Layer 4 of a small transformer language model trained on English Wikipedia (9 layers, counted from 0, width 64). Numbers have three digits each and are written without spaces.
A neuron's activation on a vector x is SiLU(gate . x) times (in . x), where the dot is the dot product.
The model reads these tokens: "3" " |" " M" "at" "h" "ie" "u" " B" "o" "is" " |" " C" "an" "ad" "a" " |" " " "2" "7" "." "8" "2" " |" " " "1" "4"

The vector x that enters this layer's MLP at each token. A number n stands for (n - 500) times 0.0041.
0 "3": 491396467524437531442402575492672529543632565472472403775505395456458502554504487412400337525416546424449447546537543462520521471473496482532385554527418510506624545344619521508339448745438613
1 " |": 306594349502444597699578529445679576453533393496562489396484378517463557585499493472276547658477598442404517489361619451504524554498485348560438519568441515437528571434536500240437542730322694
2 " M": 516483559479499579443413487590443512515512279622670609591466631391518647455405400598471520961471547514431553425662631588528406409700492517431455520643467553562378521502529473498473614478459400
3 "at": 662408475541394350398603469541397488441294494697612622522686548530419592438507511389755380685487301593482537556456469753586571550402510566598568634737489307455531398531415338457457815570345329
4 "h": 462395361752674388755384256762450522401585370517443510560412485472430573410565821341627233548472518407515466596709427738370590293572459516476424308676358527481405287485465479463245596264539392
5 "ie": 549521503556478676630489482583554704250717900425561398517522480463285570390520437461636651421379174397713608628482585594614427401245437447335438344626684420724643460704511471558518433500431358
6 "u": 605612366498679528467402586319521645438611492576198228571509322532474603493492448148480447277541584665359322703545473460578311443600579463250762424578267402668745465433464582466456334725446416
7 " B": 409549557468569557463534525605393586530708589640586527608494535467527674561441464388513601906534528465606377511436554634496409536598532527417564540644593411512492455519511571433533472394458441
8 "o": 358367614493369802434434418528439575458413429647621542635268712435370778407569713505522496650486384521437377537528615394605444480433525455385510359681429230597501471711433652539656487375516456
9 "is": 701445129392424618339461603378437627646588489447497473485463681483276632474538424563591354599522432608271544569631336748551496466395523290464394391413508628554687648385318364445659405504405239
10 " |": 302625486478368526637613612466646614360583520419629578327460554443441640462507542533455516755563545507437550364485554545483471538475568345450587507598438459492347543493408543314430620668299601
11 " C": 326428372632518549406385546584454658491535410495628532624532524403555540466389509408452481979455542547491426457476622587354530518480499441482465531408545462422510386554522569340487611461477424
12 "an": 490577636305324742695427676682464616459533364600726451638597518384459594413532664509264414628531160462467371324489604703521404512601279460327421607598478476524347466762558669535686725506431375
13 "ad": 553431563505739357531497595565423563504519657658376601419487364612448616635745865713391590579381421507388594491509775544524505937467425367450573423627486548742859539659344594488428557342482449
14 "a": 406638417435574533522476532364610569539661499394134563543399280549414735561559633302607569497433344484514577423409623607441568574434700534257458243509380475790719580520542454500513451580513519
15 " |": 332602495472383519623559652491652571379602477463585555353460554427421656505471626461419483747563556473432576332487591544473481543514502364484611504613418460514427575510463562288461638675331658
16 " ": 513539404460491531506484518403591538409455415683526448552489526566503168499470526496458476893498584429587479584521611410541508493522552461547508609380450543570479528505393479436476570591575563
17 "2": 503569437479464466467479652589655515391617420576586572721557455411457349552471520579597400693455496556563483662561490424423493573695722465666517548521486414449680501396473515626692498472508616
18 "7": 453636459528492560475503591471688436588619511559589615747487396582605460529548588560364497626394486494537397645578442491474494661547518489573340541468372472561622611425492522609661485456388503
19 ".": 473399510395479506424391515538666403412569380679605462635430277638578405311527543517304453571470586620369430565399427443488294388667431355459298611554465497683622519367439418337465321643559554
20 "8": 483534548408544453578385462511697404538598561485542563717406454418356425522584347530375476682434465541456409501518464445512542394481496441549538515433375495570403471351468481445442532655378517
21 "2": 483552447420577472557455464491678473460609551553507464710483479444455368590593297420392426590346497566363381641475483388525601370424432405493500495450480446501425476223472390457444509636347553
22 " |": 343589433498506560657544549430677510435480346508506469391396440513551578594504390454279507620552533466312497519448616470551597448530513372526420533553358552442553479337409420292384569666434778
23 " ": 561478420478509500560470564411586544438476446697510473632506490589448197539508530407439458880482565437650458609479634390518494502501536454602547590463460543587502513546499483432506543572601584
24 "1": 541468504546390515482372592588641411454583595635581667732594548408454326523518520594450432728468665477582450674618435407431480520654706505650389511468452490492707518439525456427635538500535522
25 "4": 523633447536506589439495548468682459511635523670605550747570497538559454583577490657425425597372555470595397707552369489445541601603539405605304567470539471522592562471485512509718472464436471

Each question shows the input weights of one neuron of the MLP. A number n stands for (n - 500) times 0.003.

n9 gate: 612530378606702389273551489694538588459384370518494501569600375608537439594255607313527383422615630497644632384450442300396469371494511336353584553450561479576591515515445467811633656460444576
n9 in: 435382350600532392402489342485545421470738549527550515618493499693575653513375325550192465618543476523390381488448465464601515497689504578385446402573245349500503468789506485498524572369514301
It fires most on token 6 "u"

n82 gate: 636667615612609500455629546494582342409498439432405637399625463764498579272602421645596522439474529684427545352348518441354479568563433409271450449505688324515474632608468381661469350353491562
n82 in: 379500530387665490563304511424340477334357536636609497481521432565659317340517450374471397505539310431610560666430373309347497419530440503541349390247434512654463483616562503335621504592436398
On which token does it fire most, and how strongly? 19 ".", at about 1.2

n176 gate: 649618485411412438423510348393482606664504467508615353267438539385437297609468380569449392479583478584491467375695540447295719452539631412466659674414536515517447558476452417630410413443387449
n176 in: 276687416631364445338410633525327529523328477546435605497511488600589487543426741551701295482585509439412445416540578535602596545504439603555559522430562552670488470478547448537559497532538611
It fires most on token 5 "ie"

n107 gate: 596512520494306311590715490617503454526428385316481622489463549482415411317426568373465442444580502348468358419479543370541486384605688441678599360296612447464583543391760357577644538377683770
n107 in: 596513452591540441370612581431431509480657448661383658487607423590414638634426639436480532493396536334484390568479424591244625518531571431377515440370548372413483693505623574380562596504510544
It fires most on token 17 "2"

n3 gate: 626555558538261414541543492548598406507490595477410593457560742555437497324771557435476333367487600507586479296645285357390546547604554524567527509369482382265334465417442658805448706546612588
n3 in: 558385543832363344584661460527427367292574337491418530439638509469472507514554615365475542540536489531567465551558402429638466545577523544635501597394322586501371426453449369474529622514611542
Its three highest activations, in order, are on tokens 4 "h", 24 "1", 9 "is"

n54 gate: 754466557537441399345468478420517406501463546445583501412455498606501449590497566303701553460405521557641574530493437353220515441377675503515354496582596582510458593572374352470528521340342548
n54 in: 356405453512371348405581462507468412526410617732639568548541443437426402570481475351514514624381540656457537400632508381458417665581485540419551476434419581409500459567759404550533657470528501
On which token does it fire most, and how strongly? 3 "at", at about 1.9

n150 gate: 308347706416470537446599432631413636555433445232445730221502525425575507709573369529680533446493498544750691587600460435552529607557632753539489522555450665575447498388450394533200382353645480
n150 in: 519623426723609458609527504430441388457473539454596429676632404535650374438474389698329624527219493398439375635674350597582546578315495488499634453453619641473318480402523494461529486452128403
It fires most on token 8 "o"

n74 gate: 502603704495642445160507553434508239578287550374512562312548260641512362377397482520427623413447490452638263602461324337449449604476509477659453508409386589262534425297594523571489487347494558
n74 in: 524521421606615479490435456495438689344713612379350663362504738462566664424629456628420634458628367476424550317596508449580388683435629498460632286463525344481499523415440344468415421469301500
It fires most on token 23 " "

n69 gate: 589480551709736374709662517483583379494500557268398488568357569527793327494491623580312528569445506631594463678504458501433536333678386669464453458529496450449401553543445461707522424324525585
n69 in: 705624388547491482424522427475659611661385691478778447690583616636567521486434548505528509461504812530539591507471606505562556456406554510468350533342476412492724430448459361626569517449501494
On which token does it fire most, and how strongly? 18 "7", at about 2.3

n148 gate: 556508505578483454612459504597358365621349539492687523544362726464634429568590624563459425564422422432627625330468399492535462409489511657533600567332654326359546523475509678546642361558446493
n148 in: 525409608422466498507610623632470271347349570624658454460557543544588450371390688401437525517337532470347504340515567472638427619540433483578460634678538442467324394625411555502428391662460526
On which token does it fire most, and how strongly? 12 "an", at about 1.9

n177 gate: 467431418335549630636498597426459309861408629514378545376611591431774439787332549377398306462568577605600531499385610304594470467541423417380515519501355350481503387305565377604574622333586630
n177 in: 561694385514640384552551488310579472538377303433534362490550310377750578328433409547434482572358655373477478628583414515573710552621581479469578383347675670545368409524583565610508504371383545
Its three highest activations, in order, are on tokens 8 "o", 22 " |", 3 "at"

n184 gate: 500375467389443458520482509465456339475274523540420530608557408662430497391250293423660555278594440512382527358485591395366516443389495513426707607352550560441710543561482342566581459539482482
n184 in: 540469363534516347552366417388471363602461524575294612421427604360669578513308610393521577520641365397492513514622490463678530398530303501569677486569458508501561471408384385475415588788463357
It fires most on token 6 "u"

n37 gate: 606685761570390465490532523336444393609297544389430661477616488483470454440515565348459635589608531531494357446197443455434534480548610500395514588526512580413533801398506312609504501283430744
n37 in: 531606432489671369475560604465435394405307640552395624483385575488544570267365620477603423454613469520311605611508520426547421506520290532771499417357310490533466459656515411458566446499552418
On which token does it fire most, and how strongly? 0 "3", at about 0.42

n41 gate: 742302551430436539536540348543459434599366547392321585301473777641673596502422498565321815544407611487559514463466643415523617429630257506678444383423434578488483311260521459539602442473458456
n41 in: 522629595345478485568409520558398487410430588540484447479534677766493529440396416456519407611597498550400707556508451583396476382464480557567628567668216723356582549359579403447302389622694528
It fires most on token 25 "4"

n178 gate: 468544360645458435560471653526504473469358409416602451471670605354469509618594583415456400554483590436597563317433497364514409511587404479443523448534511565364308581678435516335164431491666565
n178 in: 527571519434353350431520389520548406745608563495364392656498839395455640474617353377569489445391578521593603420553592554642444422467379404446682421450477537531454296604470463446398587591423506
It fires most on token 15 " |"

n168 gate: 652409581462573498503720591510502590614459582715553262485403623434459471558430557672469513390589586362566372500399338402507430743451488365276298424599478629492279494603557510520420600542534423
n168 in: 557648323660673629428420517455465495534629473508396455576471446474538620508578489584498549483438299682531468690424549372540458593391430610695399378447297388539521464518383603627458366517505525
It fires most on token 13 "ad"

n14 gate: 534482462523650608628627504353579502457524453338549403470507612463411590536512620467528465530506389495659521255657426491588381546732470482333679275542574517320567687561538632639602269685685575
n14 in: 443555469290490426238402513561692588563553457626401675457424507420369524459471390419628648402563437601552558552515701535378383551472497617557443469546453477397451409665574405318385566484488352
Its two highest activations, in order, are on tokens 14 "a", 5 "ie"

n102 gate: 558555510378326558389582474474501391677387584396567547394581603461499584422552556344375551457590587392432537472547389558602402343473459431699579477311369486333477743650464287443587482602742636
n102 in: 435432412384442593371453516375579539588633455395405232582427423332269590495429636489563523339498547514533549530316437491502415426418542532355595440587405633694607428587446488541337397453537370
On which token does it fire most, and how strongly? 9 "is", at about 2.8

n6 gate: 456356661378655491629641540416538472655451406452624451538553596761353485394258367607433379356526760477420418515538364236461324669550553549439574349423500544549591366454519536446410568435510331
n6 in: 423532508588550458646549468673643363523576391448616521341386619395605455395516450669699473462476539450564627585485654591453483470715435387508661598535344431271364501539484464419685697385626454
It fires most on token 14 "a"

n91 gate: 731500486574363536524572507483462402706494486458342475374431611454493558638347397403650403370507417569461491323404613529511578501614475390489345477478225206387490557446410622517527527435381471
n91 in: 479477625476298489573483263523639485499351503562367455543402546621601661485466693551606352386525322749564634617551411572484369561472470512484580640378522381468583540607551461476569547653487529
It fires most on token 3 "at"

n100 gate: 659517351542532605392553590431258488529642643641360490405391628688309306306345436532403604485418568544525479424478272532418522702522304648440519447545503491433538494554632511432386434546482607
n100 in: 596595434286477343524524606362395524445531396567438455616359624444459575506456433669509552488593295618366469462323476462559512700566534356461533416529568481563525536403588529492459582541418577
It fires most on token 9 "is"

n172 gate: 574358526598427595449540314505469368353443359449561750531513484963404296553461509528589706443623629478475599451567458420492656444592253362480632534631399451537432548380529451637481445463436559
n172 in: 624286624387683295542362394605529442345559417539370542514465399574453594436718494368588574375489615376537522540519577468523666684651550593389507581440510728557602565552317531456561457538436662
It fires most on token 19 "."

n106 gate: 639235178583412562439557526190457483547230604475475528452497475481503446512370322415536435535736501446433521676599319397477454459565360578429375377489604364328522460644630429605632374471331549
n106 in: 557386467409540513381364422496622574460436380504637466542455508398345416352442400468414536192547418560473535548766560508628423422428330517664574487591614497354694421736461568629643338567509616
On which token does it fire most, and how strongly? 9 "is", at about 2.2

n124 gate: 534520401579579455570483333519502536510401549476414752581486479539568503466356514306573409560299378475541611491334155300519466617603423750410531402689589446372539516314502501508648267629515379
n124 in: 565630486361369391436376465404458490463460560631462528457300375460579729309520294596475497591377453580573384361557469603445428388539569194456565445596449521476324266421608587553491533634426343
On which token does it fire most, and how strongly? 6 "u", at about 1.2

n149 gate: 388426373355332573520784513532400235646498541591474476391609475584486500526366443475542502623424546595715495710587425187520413239782429584646575378552511429417573721516631599444745426408522482
n149 in: 393427438690576625595355652586407553537290525419576567495693374549438524674399605404567225500401663660542655558478617448430695552499432723558438382524669587554452583388486435476495481598482409
It fires most on token 24 "1"

n160 gate: 547660362384440694549577439691442541674451642355551552428469731892624404659448389520700410476638454475717654684535236482384589475625453456564575568501480321499565555522537457600578716421358229
n160 in: 553455584571510498622599482316547596460200357422601611435434478454762683629342361435572299637622677374542593590309378558540433682669513604641596314574609474395577631684528537457542491627555433
It fires most on token 3 "at"

n25 gate: 588468499612568599438544377439441453402381365505427327340687657651520671449304543628608578355405574491430507520690580369517573466667220549581462384417346448294474435349459632579503584438414494
n25 in: 543493546787465722411453578565391386409576485495367633371768553518607504573466497460554605509557551279640422376649589419469578618394459379564614499343548302558417528547409505484619675479583627
It fires most on token 19 "."

n111 gate: 594445413560491504676547575481414466548581633495350536622451819550676530523499683400669538554533469483679535404446638310169512468528549443435495419585528494393323383686458423520504451601560459
n111 in: 516537544559358421463417729503740603479592545481432437555795520684594433597376533439301558614345594530574469664592506493469412428450430676445617633556535454531435488501734472457680370799486535
It fires most on token 23 " "

n72 gate: 545659642339461545532439538412552425611510573432449615252571473733473615340403525272452576363503472437508671424541379399544642472486398499410451535385353723587451545426474267632587728619483463
n72 in: 557492455498469261569391595528523412313474398386528343539569669528442618561348657664530585564495542392497583433517476485457392480654512477437405385671379553680528437405540532466422430575456333
It fires most on token 14 "a"

n142 gate: 545634699623569533588702462584405376628385727280526580417844498340583531506478485509565423504488540705544459533532478451381730256464448564460624483519426601499352594465208623518475397475601523
n142 in: 483555477485546712212291364445527489516553438606475563579486426583386689443577437517208602364632307531646644550705579580334494284517458463512479322541591533279561381624607519575570565485515499
On which token does it fire most, and how strongly? 16 " ", at about 0.46

n190 gate: 500627585579543652606545339560533543394312607361307519695529663518545515472420271581405614504298360714607508565595383366475565236591268487449678436496595660367372580544474632423502544436450423
n190 in: 539460472430527649405531462610414468531434617644474545486473541608594638358652488324342532377578553459446472606435473594502350488347655418337544536338542637523479389312273348458361574355678320
On which token does it fire most, and how strongly? 17 "2", at about 0.67

n5 gate: 495615503586448398694676378498507488580472356330461421537412557606673684537500427504417339484536594809528525480513481619480482341493374526481563597633454494564590611512682551493718501530479560
n5 in: 362506680576497480408571553522596572640565470451518478558472460646493314496539543639602613502516638397531434386520580446623465560388595490515301444640625445419604604701651666277423550482534505
It fires most on token 1 " |"

n66 gate: 555470433531583327471684501451496411470560573353631445525250555378574409476328523365642565441602447815472485441597602410606341571372592560684692700333390411457425563525599471685579574439457504
n66 in: 628417345309520400382478728456505565551568422268638362400421499536508552378484513539693575662450430572606404368437293572457489570582626539624748497647415692506526458447497560605620380745474670
It fires most on token 17 "2"